Layer 2 of a small transformer language model trained on English Wikipedia (8 layers, counted from 0, width 96).
A neuron adds its activation times its output weights to the MLP's output. To switch it off is to set its activation to zero at one token and run the rest of the model.
A neuron's activation on a vector x is SiLU(gate . x) times (in . x), where the dot is the dot product.

Input weights of the MLP neurons that the questions are about. A number n stands for n times 0.0051.
n15 gate: -37 18 -21 -56 3 26 -13 -33 -15 -57 -5 4 41 20 -21 -4 21 17 -18 17 14 14 -32 34 51 -26 -38 -15 -35 1 -3 9 26 8 -9 19 9 -93 -2 64 -30 -53 -14 17 7 -21 15 40 -13 17 -31 -19 -11 -25 -14 6 0 8 -26 2 -13 -31 -42 29 17 10 -14 -8 1 -23 -4 -3 4 32 15 4 -2 11 -30 17 -9 24 28 7 -12 -5 21 -68 -15 -5 51 38 4 42 27 33
n38 gate: 59 -34 8 -41 -24 11 -18 52 37 11 35 -27 -60 48 -24 11 18 -29 -10 18 -4 29 9 6 -10 22 7 -1 46 -31 33 21 -35 19 21 -22 11 -11 -22 35 -43 22 -16 -7 -7 -33 42 23 -35 29 11 -4 -9 0 29 -14 -27 -1 -36 -20 10 41 -14 -4 -33 -24 51 -38 -1 -19 -32 9 -2 54 22 -6 34 14 8 -31 -17 68 -11 8 37 14 10 44 9 29 -19 29 -35 -6 -9 -1
n40 gate: 21 -3 1 -32 4 32 -2 -22 -3 -63 -5 -15 40 -9 -69 2 17 -23 -17 -33 -13 -55 14 -30 -15 -46 -9 -11 2 -31 -10 -2 -38 -9 -37 12 4 2 -47 15 -18 0 -10 45 18 41 26 40 16 -41 -3 16 10 2 -15 -20 -9 42 36 -9 -9 -10 0 14 14 6 -4 -9 6 14 -14 -9 18 53 12 38 -12 -32 20 -18 25 -50 7 24 -28 -28 6 18 48 -47 8 -20 -41 -50 -1 22
n116 gate: 19 10 -46 52 -39 -21 -31 6 19 35 38 39 -29 44 3 -5 15 52 -10 -42 -55 41 9 3 -12 17 7 4 -24 -5 11 -9 -21 -8 -31 -13 -65 -12 19 24 -12 37 -37 -23 -34 14 0 20 18 -37 40 -7 8 -33 -41 -14 -12 -35 -6 2 44 -8 -7 -41 26 -49 -45 -16 38 -2 -8 8 -21 -1 -6 -50 -2 -30 -15 2 -12 -9 -23 -24 -17 -15 -11 -12 -26 22 49 19 -9 -8 -8 25
n136 gate: 0 -3 -11 41 -1 -32 -5 7 -15 -1 28 -24 17 11 -6 11 -32 -19 21 -57 32 -13 8 -5 -25 27 11 17 2 -36 2 28 -41 -57 36 -28 -14 30 2 -18 -8 73 10 -1 5 -11 2 -38 -30 -40 10 -40 29 32 -2 -7 -2 -13 -24 41 15 -15 -74 -37 8 -1 1 4 20 17 39 11 -4 7 -17 1 19 -19 -6 39 44 -12 -32 30 -7 -1 -6 -12 12 2 27 -7 8 41 35 10
n154 gate: -30 -62 47 -23 -4 -6 1 -26 -2 -38 18 36 -48 -51 -1 3 -7 3 -32 18 40 -37 -31 -16 -3 34 62 11 -8 -47 19 28 -36 5 25 -28 -25 -25 -3 -19 6 -21 -21 6 7 30 -11 4 -35 -10 -21 -75 32 14 6 24 6 -19 -69 -15 35 17 -22 -1 -33 8 -26 -16 -16 6 28 -10 -7 -18 -13 -10 43 -3 -19 -58 -8 22 2 19 6 37 -21 17 -27 -11 45 -9 27 26 11 41
n200 gate: 2 22 -15 -39 48 23 -6 -27 -2 -38 -23 48 42 2 -4 32 38 -34 15 30 -61 31 8 0 2 6 -27 -42 9 21 -12 40 -2 9 -1 6 -27 -39 47 -24 16 29 76 8 -14 -2 -43 -17 -5 5 -24 -65 18 3 -9 -4 -29 5 -29 -4 -24 9 -21 20 3 6 -2 -2 -11 40 12 -16 -19 1 -2 -8 18 23 -9 52 36 -22 -11 -18 -26 -44 -20 -1 -29 5 -2 -10 -5 32 -25 37
n15 in: 36 28 -14 -4 22 6 55 -4 63 36 20 -29 -9 22 8 20 47 18 23 -32 16 8 35 -12 10 33 -16 67 -12 36 -22 -12 -10 53 -17 -3 -24 -30 -4 14 -33 13 -23 2 -9 10 14 -43 2 35 9 -9 49 29 7 2 -18 -53 -35 25 -8 -14 -4 -27 14 28 -20 2 12 8 -7 -8 -9 -22 -16 -10 -27 50 -21 -29 -36 -21 -32 27 -50 -28 -6 -45 -8 10 -12 -16 -12 17 -26 -23
n38 in: 16 -6 10 -11 -41 -62 51 -8 -15 6 -5 -1 11 -57 -27 -31 -29 15 2 21 -28 -9 -16 -61 31 -12 -10 4 -33 17 10 -4 -27 -4 -29 49 -15 13 38 25 36 6 -2 46 -14 2 -30 7 -24 -42 -11 58 3 29 4 -2 -12 -17 -1 -26 -3 -9 -2 -29 -15 45 -29 1 33 33 -32 -9 32 29 -29 4 24 -5 6 -34 12 -20 -31 -53 -48 23 33 -53 -19 -20 13 10 -37 5 -1 37
n40 in: -1 52 18 -4 14 -11 26 -4 19 7 24 3 -65 7 18 28 42 45 44 -9 -8 2 13 24 21 39 5 2 -20 45 -5 6 43 7 69 8 20 -17 17 -49 7 -10 10 -46 -3 16 8 13 -4 37 -31 35 -27 -3 -18 2 -17 16 -3 -22 -29 -9 -14 -21 -31 25 -25 -35 24 17 -6 -59 9 -50 17 -9 -23 -26 -40 -17 -22 14 34 35 13 -7 22 6 -76 -21 -41 6 8 32 8 -30
n116 in: 11 35 -2 2 28 12 17 18 1 -6 -26 24 11 -7 -40 49 -37 18 -33 41 18 12 -1 9 0 -53 -12 -17 -18 58 -22 16 35 6 -5 -28 15 33 18 -6 -15 12 -28 16 10 15 60 -32 -18 8 42 -94 2 17 10 17 9 -13 -19 -27 -55 -12 -30 43 -26 -5 -13 7 -28 11 -62 26 8 -16 -9 49 -24 37 -5 4 -2 31 -6 -52 16 -9 10 -1 10 -32 -34 -2 16 -13 6 -13
n136 in: 18 -33 -1 -27 -30 -63 -24 15 -48 -8 -1 -13 22 -22 -11 46 -21 -7 -15 4 25 -7 42 24 -8 7 5 23 -6 6 -2 4 3 -37 41 20 -12 -8 -21 -3 -42 39 -10 -9 44 -34 0 -35 4 -44 -9 -48 28 -6 7 -1 -5 17 -32 5 4 -23 23 -6 1 30 -34 45 17 27 0 -16 -4 -37 -10 -11 -44 4 42 -7 64 -2 -12 28 -8 0 33 24 -10 -42 14 14 -10 -4 16 -8
n154 in: 7 29 -17 21 -21 21 10 1 -11 40 8 -13 52 -30 1 -1 -15 -58 38 18 -6 -5 3 26 44 -3 -44 25 0 -6 -38 -30 34 -38 12 -39 -26 -9 1 -51 -2 35 18 -37 -27 -4 -23 15 15 49 17 10 -17 -9 -15 18 -29 -21 -5 -8 -3 37 -30 1 9 -46 53 4 44 7 -16 -12 1 -10 -19 19 -10 -49 18 -9 -16 14 -15 13 -29 -29 24 -15 -11 -2 -39 37 -42 -39 -4 29
n200 in: -10 23 3 -18 6 43 23 36 32 17 -35 14 -8 -54 -43 18 -51 -18 -18 4 43 -6 -3 3 30 34 -9 50 -18 9 -36 -23 -13 -17 -26 32 70 48 -24 -20 5 -24 -26 3 -10 32 42 -12 -12 10 45 10 62 35 7 36 -14 -23 -12 10 6 -29 -33 -12 0 -31 17 22 -38 -26 -9 -7 -29 10 -3 -44 13 38 -1 7 13 -18 -37 27 7 -36 -11 7 15 -11 2 10 51 2 -13 -29

Output weights of the MLP neurons that the questions are about. A number n stands for n times 0.0036.
n15: 3 -11 34 1 -17 -1 -56 -44 3 11 12 -12 35 -40 19 -15 23 -14 -26 -51 30 -22 8 -14 39 -7 -13 -20 -3 -2 -31 -44 6 21 -48 2 31 -10 19 28 -29 -25 -17 23 22 21 -2 -5 11 43 5 -24 18 -24 -18 3 -24 -13 7 36 21 -3 11 33 13 33 41 -47 -33 -9 53 38 17 -17 33 -23 23 31 -14 10 19 1 3 2 49 -26 20 -42 -1 31 23 28 -7 3 15 43
n38: 19 29 -7 -45 17 -17 -29 60 6 -39 7 21 10 11 -29 33 -28 -24 -37 11 -9 40 48 -32 -40 15 26 -46 39 28 70 39 -14 13 -32 -1 12 4 4 -19 7 -1 -28 43 9 -9 5 2 -26 18 20 -7 -22 1 29 -10 -24 22 -16 26 -30 10 8 17 -5 30 -20 -2 21 -25 -28 8 48 23 -4 -4 -30 17 -33 -13 -47 -11 -27 -13 -2 -16 13 -7 15 -5 4 44 -35 -5 -8 -22
n40: -15 -16 -28 12 10 6 26 -31 45 -33 -4 12 -5 -22 -33 -59 1 -32 12 22 4 0 1 21 -7 -6 23 -7 -26 -13 5 29 -11 34 -5 26 44 6 8 6 12 -40 47 3 1 -8 -9 -5 28 20 -31 11 1 -12 -45 4 20 -19 15 31 -6 -42 18 -4 28 25 2 -26 -4 0 -11 -41 -31 17 20 69 7 -9 -94 34 -27 17 -9 32 2 -19 -12 -26 -2 23 21 33 -12 35 21 22
n116: 6 -2 6 23 7 29 -3 -13 -22 13 9 -39 7 4 5 3 -30 1 -11 16 1 61 15 -33 41 -17 -13 -11 -1 21 -12 29 10 4 -5 15 -2 -5 -6 -10 -23 -30 32 21 -49 -34 16 25 -8 15 -22 0 -1 -4 -49 -14 -29 34 21 -29 -57 -28 23 -51 28 -48 7 -24 4 -2 0 18 -28 -35 -3 9 -9 -58 -27 14 -22 44 -54 -21 35 -12 29 -2 37 6 -50 21 -11 -9 -28 60
n136: -22 -3 9 -38 26 -33 -9 24 1 -13 2 4 12 53 26 -26 -21 -17 13 -27 -31 -19 21 -18 26 1 7 -6 6 15 -3 -13 5 -5 -26 11 2 24 -24 -1 -36 15 -94 -19 21 -14 18 -14 -27 -40 -38 19 28 2 -22 -5 -17 10 -13 -18 -35 -36 1 32 -17 1 23 26 -19 10 24 5 22 -15 -43 11 -1 28 19 -1 -1 -4 3 -36 29 1 18 37 -46 -36 -30 -2 12 0 28 14
n154: -36 7 -6 -9 17 15 22 -6 15 28 13 -35 -10 -38 -10 -11 32 29 7 2 28 14 -12 -19 9 -12 7 -15 27 -32 -40 10 0 -5 9 -15 -38 25 8 18 5 -11 -33 13 -31 61 13 -2 13 23 -30 -20 -6 -3 32 -15 -8 15 0 5 27 13 2 -42 -22 55 13 -19 13 21 -37 13 12 -70 -30 -35 -8 -12 -20 65 -29 -19 49 4 -29 37 -22 37 -8 26 8 -33 7 -26 -20 -13
n200: 8 6 18 10 21 15 -17 34 -24 -48 -19 3 -3 -16 -19 -18 -9 -4 18 -22 -55 -23 -22 -49 -26 16 -20 -43 -15 49 15 -35 18 -10 -29 -41 29 -3 1 -15 39 8 4 6 -7 38 17 15 12 -51 34 12 18 3 -39 -43 -3 -20 29 21 -8 -8 29 9 -29 13 0 32 -12 -52 -1 -10 9 -9 -53 12 -4 5 -11 -18 28 -46 47 17 -39 5 54 -17 14 31 -3 62 7 -34 -11 -1

Each question names a token from some text and the token that comes next. It shows the vector x that enters the MLP there. A number n stands for n times 0.026.

Then comes g, the gradient of the next token's log-probability with respect to the MLP's output, scaled to length 1. A neuron's effect is roughly proportional to its activation times (output weights . g). A number n stands for n times 0.004.

"an", then "ian"
x: 7 -33 17 9 -37 -22 21 50 19 -24 31 11 -27 13 36 -58 10 -34 -19 -29 44 11 -14 -12 2 -13 -15 -5 1 34 6 13 46 -3 16 -44 -12 13 23 4 -1 -22 43 -41 -32 43 -60 3 9 7 -55 -23 20 15 20 32 -19 48 -40 0 21 -28 -32 22 -26 -17 9 32 20 20 19 7 40 1 -7 -5 -14 23 50 17 -17 -8 -41 -3 24 22 11 35 -29 23 -3 -16 33 -8 12 63
g: -30 -33 -26 -23 -8 45 3 12 16 -23 -36 0 59 -12 -17 2 10 4 -16 -37 4 1 -6 13 19 24 -9 57 43 -58 -3 14 -27 9 -30 11 -20 27 10 2 21 -21 -41 -6 4 30 12 6 -23 20 -67 15 17 -31 25 -27 4 7 37 18 -24 -17 -35 19 10 29 -1 -20 8 -26 10 -26 -8 11 21 -49 -49 -5 14 5 40 -6 -2 -15 12 1 8 12 -15 39 -28 54 20 -49 12 36
Switching off which neuron hurts the next token most? n154

"ia", then " "
x: 12 24 0 28 24 -53 -24 7 27 -13 38 29 1 -1 33 -26 18 -31 31 -33 9 -5 -17 -24 19 17 19 16 -1 63 17 7 14 9 3 11 -34 9 21 -15 -34 -47 -17 -42 21 4 13 -20 -52 -20 23 20 -48 3 52 37 1 10 -8 -39 -5 -49 35 2 2 5 -3 48 6 -1 27 0 17 -32 -3 -14 2 42 1 -11 1 -3 13 -29 -40 -16 41 -37 10 10 13 -64 -13 -9 -49 -4
g: -19 -2 58 -38 10 -40 9 16 -3 6 -12 26 -9 19 -3 -24 -31 -29 54 3 -26 -16 -20 -31 3 17 12 9 16 5 -18 24 53 -18 24 8 36 22 -30 11 1 4 34 -6 -34 -48 6 22 -18 20 13 18 -18 -18 -5 64 -5 20 -11 -40 25 5 5 -19 17 -53 -45 44 0 39 12 -25 -8 36 -30 -16 2 -5 -34 24 -6 -33 -39 39 -5 34 21 3 1 -13 -40 37 15 12 -2 -29
Switching off which neuron hurts the next token most? n15

" P", then "h"
x: -35 11 -9 -67 -37 -23 -17 -29 22 38 34 -1 41 35 24 -11 31 -51 -19 -3 -5 -21 53 -53 2 -14 13 3 2 -19 -2 -42 49 1 2 7 21 61 -28 -33 7 -2 -21 -19 20 4 -17 -10 -60 14 -9 61 6 -4 -3 2 8 20 -12 -54 -15 -32 -3 -1 -4 -14 -21 14 -20 27 10 -9 14 -25 3 -5 20 -7 9 26 9 -5 29 15 34 24 -5 -5 -2 19 9 -5 20 14 -12 58
g: 10 -19 -9 33 -28 19 0 4 -13 33 -15 13 12 -7 30 -31 -2 18 6 -21 12 16 17 32 -11 36 -5 -44 -26 10 -31 55 6 -4 14 44 -1 -36 63 -10 56 20 23 -27 -3 6 -9 -9 15 -3 -29 -6 -57 6 -17 -3 -20 35 -30 -7 -50 -24 9 12 -8 -30 6 40 -19 -39 -1 33 -25 -36 13 7 48 19 -34 20 -43 3 15 -4 0 51 -22 -28 -14 -53 0 -23 7 -10 -20 17
Switching off which neuron hurts the next token most? n116

"e", then " of"
x: -19 15 -6 -23 -10 -29 -29 5 35 -18 17 57 -17 -23 -9 -19 -12 -45 22 -7 -18 33 -8 17 45 -7 37 -28 -25 20 32 9 61 21 28 24 -22 -30 -30 -44 -3 19 -13 10 -38 -19 -12 6 -1 24 -7 30 -15 5 26 42 -6 -13 -46 -25 15 13 -15 -5 -26 6 0 54 5 21 6 -7 30 -65 0 5 25 62 -9 29 -30 3 -8 -6 -23 23 2 60 32 -7 37 -31 -2 22 -9 17
g: -10 16 -12 -15 -22 26 -72 -5 -31 -28 28 -21 17 27 22 23 6 25 -25 18 26 -30 32 -14 10 -3 -21 -35 -14 -9 19 -10 29 -12 25 -21 9 12 23 -28 3 41 22 -31 9 -20 47 -54 -9 -23 1 -60 -46 4 2 -9 -2 13 7 15 1 -8 0 -23 30 30 4 -21 -41 -18 0 -19 19 -17 -17 -32 -20 -26 20 13 -11 0 2 64 -21 -51 32 -31 -30 10 20 -29 -30 -18 24 -46
Switching off which neuron hurts the next token most? n40

" the", then " n"
x: -23 20 -2 -10 -3 -20 2 -60 -22 -45 27 -12 -4 -6 30 19 -2 -36 27 7 53 -15 13 -57 -3 -49 7 -13 20 -3 -27 -46 3 14 3 -53 -56 10 1 18 -14 1 -17 -15 -16 32 0 -20 -33 22 -10 42 -28 -34 41 10 -43 19 -58 -65 27 0 -28 19 5 11 -8 42 -11 11 -17 -10 -9 -5 -20 -23 30 0 12 -17 -32 -11 17 19 -11 45 7 19 20 21 -1 -6 31 4 26 29
g: 23 9 -21 29 41 -16 22 3 -4 34 27 18 -3 28 31 -30 -59 34 -43 -2 21 13 -24 10 -19 -1 13 -5 9 -18 28 -10 26 24 -21 4 -25 -34 18 -9 10 51 24 -6 15 -8 -49 -32 0 4 15 46 38 5 -27 -56 -9 -9 -16 -38 23 25 34 -4 -2 7 -10 9 -5 -1 19 -27 -45 8 -25 -23 -59 -18 -1 9 -16 38 -8 -27 -2 -11 27 -20 -16 -26 9 -7 62 8 -6 -59
Which neuron, switched off, raises the next token's probability most? n154

"k", then "b"
x: -22 1 43 -14 -56 -36 57 64 -26 3 14 -13 63 4 37 -15 -23 -25 37 -11 43 -27 1 -5 41 16 -7 -11 8 -21 -1 3 8 35 4 39 3 45 16 -14 -46 -26 11 10 -21 -39 13 24 -76 8 -19 9 4 15 -1 25 19 6 -16 -18 -7 -9 46 -18 -25 -36 -24 38 15 -14 20 -11 11 42 7 19 -17 24 -22 11 -18 40 55 -32 -39 -3 13 21 29 11 -9 -3 16 17 8 41
g: -7 31 -10 -44 -10 -20 8 35 1 42 -21 53 -10 29 -26 28 5 -26 0 -20 14 -23 -11 -43 77 -7 16 33 -29 -1 24 -13 18 -6 35 -11 -10 -16 -40 -23 -15 -22 -4 -22 23 23 8 -30 -5 -17 22 16 -4 11 10 -18 -21 -4 -54 11 -9 58 2 10 55 -3 -21 -58 40 -11 -22 15 17 41 -5 -13 -5 8 -34 -7 -30 -52 9 -5 27 -34 -20 -27 35 2 -15 -2 7 -13 -15 -13
Switching off which neuron hurts the next token most? n38

"es", then "."
x: 34 32 10 2 -30 -33 -13 3 45 16 1 27 14 -23 42 -31 -37 -13 24 -48 -34 15 -5 6 -4 -3 25 67 55 68 -29 -2 39 35 -28 -25 -24 -8 27 -31 -9 -41 -19 -1 -25 -17 41 6 -53 -33 -6 -13 -12 1 34 45 -2 2 -10 -42 -24 16 3 -25 -8 -25 -28 35 -13 8 -5 -9 -1 -57 8 -9 5 20 -12 28 -2 -36 27 -1 11 30 -40 56 -12 6 26 -25 -18 -24 -29 1
g: -21 14 7 -11 3 -11 8 7 37 29 -3 4 9 6 -10 -36 18 -3 -9 6 -25 -13 28 31 37 17 -44 22 -15 -8 -13 30 1 -11 24 36 42 3 50 -19 -9 14 -18 11 3 -9 -23 -12 -4 6 14 30 52 -10 6 1 -2 -2 -1 24 35 -30 14 2 -42 -13 -36 27 23 18 19 -42 23 -78 -17 -26 2 31 37 14 -36 -23 12 18 30 11 -50 9 10 -8 -18 -53 52 -40 -11 -58
Which neuron, switched off, raises the next token's probability most? n116

"ad", then "o"
x: 7 -2 -10 -19 -16 -58 -58 55 0 28 52 -30 8 -16 45 -45 -7 -35 37 -51 -10 2 6 -6 -14 -14 9 -54 44 8 -14 -13 32 27 -4 -15 46 9 6 -30 -21 18 -24 2 -22 1 -23 -15 -13 14 -17 22 27 29 2 10 -6 -25 -9 2 32 12 5 32 -25 -12 19 42 7 15 32 -31 -7 4 11 -38 -54 33 -6 7 36 36 -1 -33 -11 41 34 51 -38 20 42 20 11 -19 -15 4
g: -5 -24 -27 -1 -13 -7 16 -23 4 -13 4 31 35 -26 -18 -30 45 -27 54 0 33 27 -12 5 -63 -21 35 45 3 30 -28 19 8 9 64 -7 -26 -2 14 21 -4 -1 -14 -24 -1 9 -9 10 2 -51 15 -37 6 0 -23 -28 23 -20 31 11 -28 -16 -21 -45 5 -29 32 5 -24 52 26 -26 26 4 -52 2 -36 18 -1 -17 6 26 -11 22 -26 -6 29 36 -22 -32 50 -10 13 -8 -21 11
Switching off which neuron hurts the next token most? n38

"ian", then "s"
x: 7 -10 -24 8 -13 -2 -46 9 19 7 42 -45 12 9 46 -39 9 -70 18 0 19 -16 -5 -45 7 -54 -4 8 -28 29 0 -8 41 -10 16 12 5 -11 40 25 -9 -24 15 -36 -13 -15 -21 -29 -49 -33 22 39 13 -19 13 47 -65 -7 -5 -37 10 -11 16 -3 -39 2 11 41 10 20 -1 -4 26 -22 -17 -19 -30 20 23 17 -5 1 -44 -4 -14 31 26 -6 -46 21 24 1 15 -18 -36 -28
g: -32 24 -16 14 -13 -18 -6 29 40 -25 -23 -20 17 16 -54 -23 47 -18 20 -22 -3 -14 -33 7 3 17 -12 10 -3 -31 -10 -17 6 -13 -25 27 23 16 -31 -2 39 38 -25 13 -16 14 40 -20 -24 19 -4 -33 3 -2 11 24 -8 25 18 23 47 -22 33 27 14 4 12 5 -35 50 -43 -17 17 25 -14 22 -48 -19 -20 9 13 14 15 10 -3 38 36 -57 -28 35 67 -8 3 -43 28 -21
Which neuron, switched off, raises the next token's probability most? n154

"n", then "th"
x: -10 -29 23 -29 -18 -31 3 -28 5 -74 2 -30 18 21 7 -13 10 -37 28 45 -16 -37 -19 -30 -2 -17 -1 26 -21 12 -24 -15 -2 26 -10 14 7 10 55 -10 -16 -28 -20 -12 32 -25 -1 -32 -55 -7 -3 -11 31 -27 -41 -13 -47 -26 -18 -9 34 -8 -17 17 7 -37 -3 23 27 -8 -49 10 -10 23 16 -7 -35 49 30 52 -43 -50 -5 -14 13 -9 -10 -11 12 13 29 -22 17 20 37 0
g: -32 -30 -14 0 21 6 42 12 -3 -19 -13 -35 0 8 -21 11 -9 -9 25 -41 -33 -15 -25 -3 3 -46 6 -32 10 20 -2 21 11 -13 -4 -18 -7 -13 19 -7 -10 22 14 -19 7 11 -16 -17 34 11 -26 -11 25 47 -25 39 -6 10 -1 -9 10 -35 44 11 -45 40 -25 61 -45 -1 -39 37 5 -38 -55 -2 42 50 11 30 -15 22 12 -14 -13 31 1 63 1 10 15 32 -6 14 -24 48
Switching off which neuron hurts the next token most? n200

" H", then "ist"
x: -32 -21 23 -53 15 -19 -18 -14 7 11 18 -50 35 49 -26 6 -8 -24 15 -62 1 -33 48 -18 9 15 26 -19 -14 23 1 -41 44 -6 -31 7 -43 58 -52 -5 -18 -9 -31 -29 -16 -32 -26 -13 -37 -6 26 21 32 -14 16 -7 0 30 -16 -33 17 6 -25 10 -11 -7 -43 19 21 22 8 -1 -6 -14 -10 -26 1 32 16 -2 23 -46 -12 -22 30 -4 -11 33 0 -22 -5 -19 32 18 -17 13
g: 22 -11 39 35 -26 -39 7 -13 52 -13 -7 27 7 -21 12 44 -33 22 -34 -17 4 -18 -15 21 35 4 -15 35 20 -27 8 -11 13 -20 -20 5 -13 3 -34 37 -20 -23 1 -29 -1 -23 27 -12 6 23 64 -25 -4 27 36 -10 16 -18 5 -11 2 12 -74 32 9 10 3 37 47 -35 22 16 26 33 -16 -16 -2 4 24 -1 8 -26 -27 -20 5 -18 5 -18 -37 0 16 -37 -37 -18 36 -62
Switching off which neuron hurts the next token most? n40

" h", then "ir"
x: -42 -44 38 -16 4 -37 15 -41 -6 -7 -17 -35 32 48 -10 -19 -4 18 5 -44 -9 -43 39 -22 17 4 38 -34 -1 36 -2 -44 28 25 -7 -10 -59 48 -37 -1 -20 -3 -30 -43 -12 -10 -12 -5 -47 -33 15 13 21 -18 34 -16 32 1 -21 7 24 -8 -38 21 -7 -11 -22 6 9 30 -21 4 36 -2 -21 -41 21 26 41 16 8 -26 -15 -18 16 -23 -7 14 17 -17 -9 -5 29 -19 -37 -5
g: -30 40 7 -8 -10 -8 68 -19 41 -35 -1 44 13 38 8 3 5 18 24 -35 0 24 -3 -7 -20 -35 -37 -5 -14 -2 -46 -42 5 23 -17 -7 -12 11 -51 -10 15 16 5 33 -26 0 37 -20 -57 -12 -25 -26 -17 -8 10 33 18 43 3 -24 -2 16 -1 12 -25 -18 -13 3 -30 -51 -6 -26 -4 -10 16 27 43 -53 29 -2 10 27 27 1 14 -10 56 -2 -33 27 4 -11 -10 35 -27 13
Switching off which neuron hurts the next token most? n136

"f", then "ic"
x: 5 37 27 -3 -1 -19 4 -18 3 -57 16 5 -4 48 -15 -57 -21 -40 71 -36 1 -25 -11 -9 3 -6 27 3 37 32 -29 -21 -5 28 -28 -5 28 6 8 -27 -18 -42 -28 31 -7 -27 -14 15 -45 -3 -14 20 14 -36 -23 -20 28 25 14 -44 -3 -27 -41 14 -33 -19 -37 15 35 -10 -60 -31 20 -29 45 15 -34 6 -11 18 -6 -13 33 30 -6 -6 8 43 -8 -14 -37 2 4 25 7 -41
g: 10 31 -20 16 13 5 -53 -18 -64 -15 19 -5 -12 16 15 -16 26 -2 -43 9 35 -7 10 -5 -20 -8 -4 27 25 -25 19 -48 13 -29 17 -13 38 -22 -5 33 -51 14 1 -14 0 34 -3 -51 -24 6 37 -5 15 16 -15 -2 1 38 40 6 32 -22 6 -2 -58 -26 9 -38 70 -12 11 10 6 0 -5 -34 -16 -31 48 -3 -2 24 -8 -25 31 -24 24 -31 29 19 -21 16 -24 -10 36 22
Which neuron, switched off, raises the next token's probability most? n40

"on", then "ac"
x: -6 -5 25 31 1 10 8 -15 1 -49 -31 -3 19 42 -28 -9 -11 -47 20 -41 29 -19 -3 11 1 33 11 -42 59 -7 -7 -10 18 17 -45 -3 -10 -17 -22 6 -38 25 6 -55 6 28 -17 -5 -50 12 12 0 -23 -9 3 -14 12 -35 -20 8 30 -2 21 30 2 -12 -23 16 42 -33 -27 14 30 45 15 -7 -33 3 76 15 18 -26 61 -22 -28 12 -32 29 -14 13 -42 -9 28 -7 2 57
g: -42 -7 -3 2 -11 38 -16 40 35 -20 -32 24 12 23 -7 6 -17 9 12 3 13 23 -14 -5 8 9 -18 -32 -34 60 -4 12 -5 -39 7 28 60 26 -33 -67 -45 -29 -5 26 25 -19 52 18 29 20 27 -4 0 -34 -15 -36 16 -9 -7 -31 -16 27 -37 -16 -38 -29 11 33 31 11 -22 -2 -3 -9 -3 10 -17 0 24 -5 -17 -2 17 0 -29 -42 21 15 39 -23 45 -31 -36 8 -23 6
Which neuron, switched off, raises the next token's probability most? n38

"e", then "os"
x: 17 -13 22 8 -7 -15 23 -16 -23 -17 -1 8 -58 -7 33 -41 -28 -34 18 -11 0 33 -17 -13 18 -17 12 -4 28 37 28 3 19 14 17 9 -48 -18 -32 -35 -22 18 -22 30 -19 10 -6 -18 -4 11 -21 12 0 23 -14 49 28 -16 -19 -71 1 32 -3 -25 -11 -39 0 50 32 19 -20 -23 55 -26 -35 7 -15 77 -14 19 -16 -10 13 3 3 9 -14 42 17 -11 3 -7 -50 25 -19 -34
g: 9 -12 -5 -4 -36 -1 14 12 -44 -8 7 -71 -10 -5 -14 32 27 42 16 -2 23 -51 10 25 -6 13 25 10 -61 -45 -16 32 10 -21 -2 4 -24 9 -21 29 8 54 31 23 -21 17 14 15 9 -16 -34 -40 -16 -14 -21 -24 4 20 43 24 1 8 30 -47 22 8 50 -6 5 -9 18 -21 -40 3 -15 31 -26 -17 8 -7 36 17 -52 17 -11 21 -15 -6 0 53 6 -19 -27 23 8 -35
Which neuron, switched off, raises the next token's probability most? n38

"4", then "5"
x: -24 9 4 -53 -7 -56 -26 43 15 -14 10 -25 -16 23 -19 15 -4 -19 -25 3 -11 -15 34 -19 11 18 16 -23 72 49 20 -46 -22 20 -8 -18 -6 11 44 -26 -42 -11 -20 20 -1 0 -46 -30 -46 -2 -16 31 -20 36 19 -12 -25 21 12 -21 -26 -3 -2 -18 -43 -26 -29 3 9 16 36 10 21 41 49 -8 -33 18 31 9 -39 -8 -22 -23 -15 26 0 8 46 33 -3 11 -6 -17 -24 7
g: 24 -30 1 2 56 -8 -14 0 28 -54 -39 -8 -61 15 7 4 7 -8 -31 21 -10 16 50 17 -6 8 -3 -22 -16 15 -22 19 -2 -50 -31 23 -2 -1 26 -20 -40 -11 20 11 -5 -38 -13 25 -3 -1 13 7 31 -18 3 -22 2 -15 2 0 44 10 36 6 21 55 -6 -12 31 -8 53 -14 23 -8 -41 2 3 -6 -10 -4 -3 61 -43 -27 -21 3 -62 -6 3 -53 24 -24 -21 -1 -23 -28
Switching off which neuron hurts the next token most? n38

"f", then "f"
x: -1 22 37 -17 -20 -23 25 -51 13 -11 23 -6 18 11 -10 -69 6 -20 39 -53 8 -39 12 -38 -23 2 30 10 28 25 -32 -23 -16 32 -36 -8 19 -20 27 -8 -30 -16 -26 19 4 -21 -12 8 -61 23 -17 -6 49 -44 -22 7 -2 7 -2 -39 18 -31 -18 14 -12 -16 0 -9 38 -36 -75 -30 21 -32 11 11 -23 28 7 34 -18 -26 17 0 -2 -15 11 -1 25 1 15 -21 -27 16 23 -26
g: 12 -2 52 -6 27 16 39 10 20 33 29 9 35 20 70 -36 -44 42 46 -35 28 1 -27 22 23 45 27 6 11 34 -32 22 14 0 -1 -35 -71 -20 -9 -14 -45 10 13 4 -24 10 3 -25 19 7 28 17 -14 19 -36 17 8 15 8 -2 -23 -22 -23 0 -23 33 14 0 -10 45 11 17 15 1 -38 -34 18 -12 4 -33 12 17 -2 -6 -2 16 22 -10 -16 9 47 -15 -45 -13 19 0
Switching off which neuron hurts the next token most? n15

" h", then "ad"
x: -38 -47 43 -23 10 -41 20 -50 -5 -10 -10 -30 39 49 -2 -13 -3 20 11 -42 -4 -43 41 -26 17 7 42 -30 12 37 2 -43 36 27 -4 -8 -55 42 -32 -5 -18 4 -34 -41 -4 -9 -7 -7 -49 -41 13 13 21 -18 25 -16 26 3 -15 13 25 -7 -40 23 -6 -17 -23 4 15 28 -22 4 34 1 -16 -34 20 24 35 21 2 -33 -11 -11 13 -21 -7 14 13 -20 -15 -3 24 -16 -36 9
g: 47 -2 -17 5 -7 -13 -14 -2 1 -4 -11 -3 -9 -10 3 14 7 17 14 8 20 -4 -3 21 -11 15 65 20 16 2 11 4 -19 -11 21 -44 -32 -17 1 6 -20 4 -29 -43 2 24 -36 70 39 28 27 22 10 -13 36 46 -20 -2 -9 15 -34 -13 14 26 18 7 25 -23 33 53 15 4 -2 8 -49 -44 -33 39 -12 -8 16 8 -36 60 -18 8 -15 -35 -7 -4 74 -13 42 -16 9 -20
Which neuron, switched off, raises the next token's probability most? n136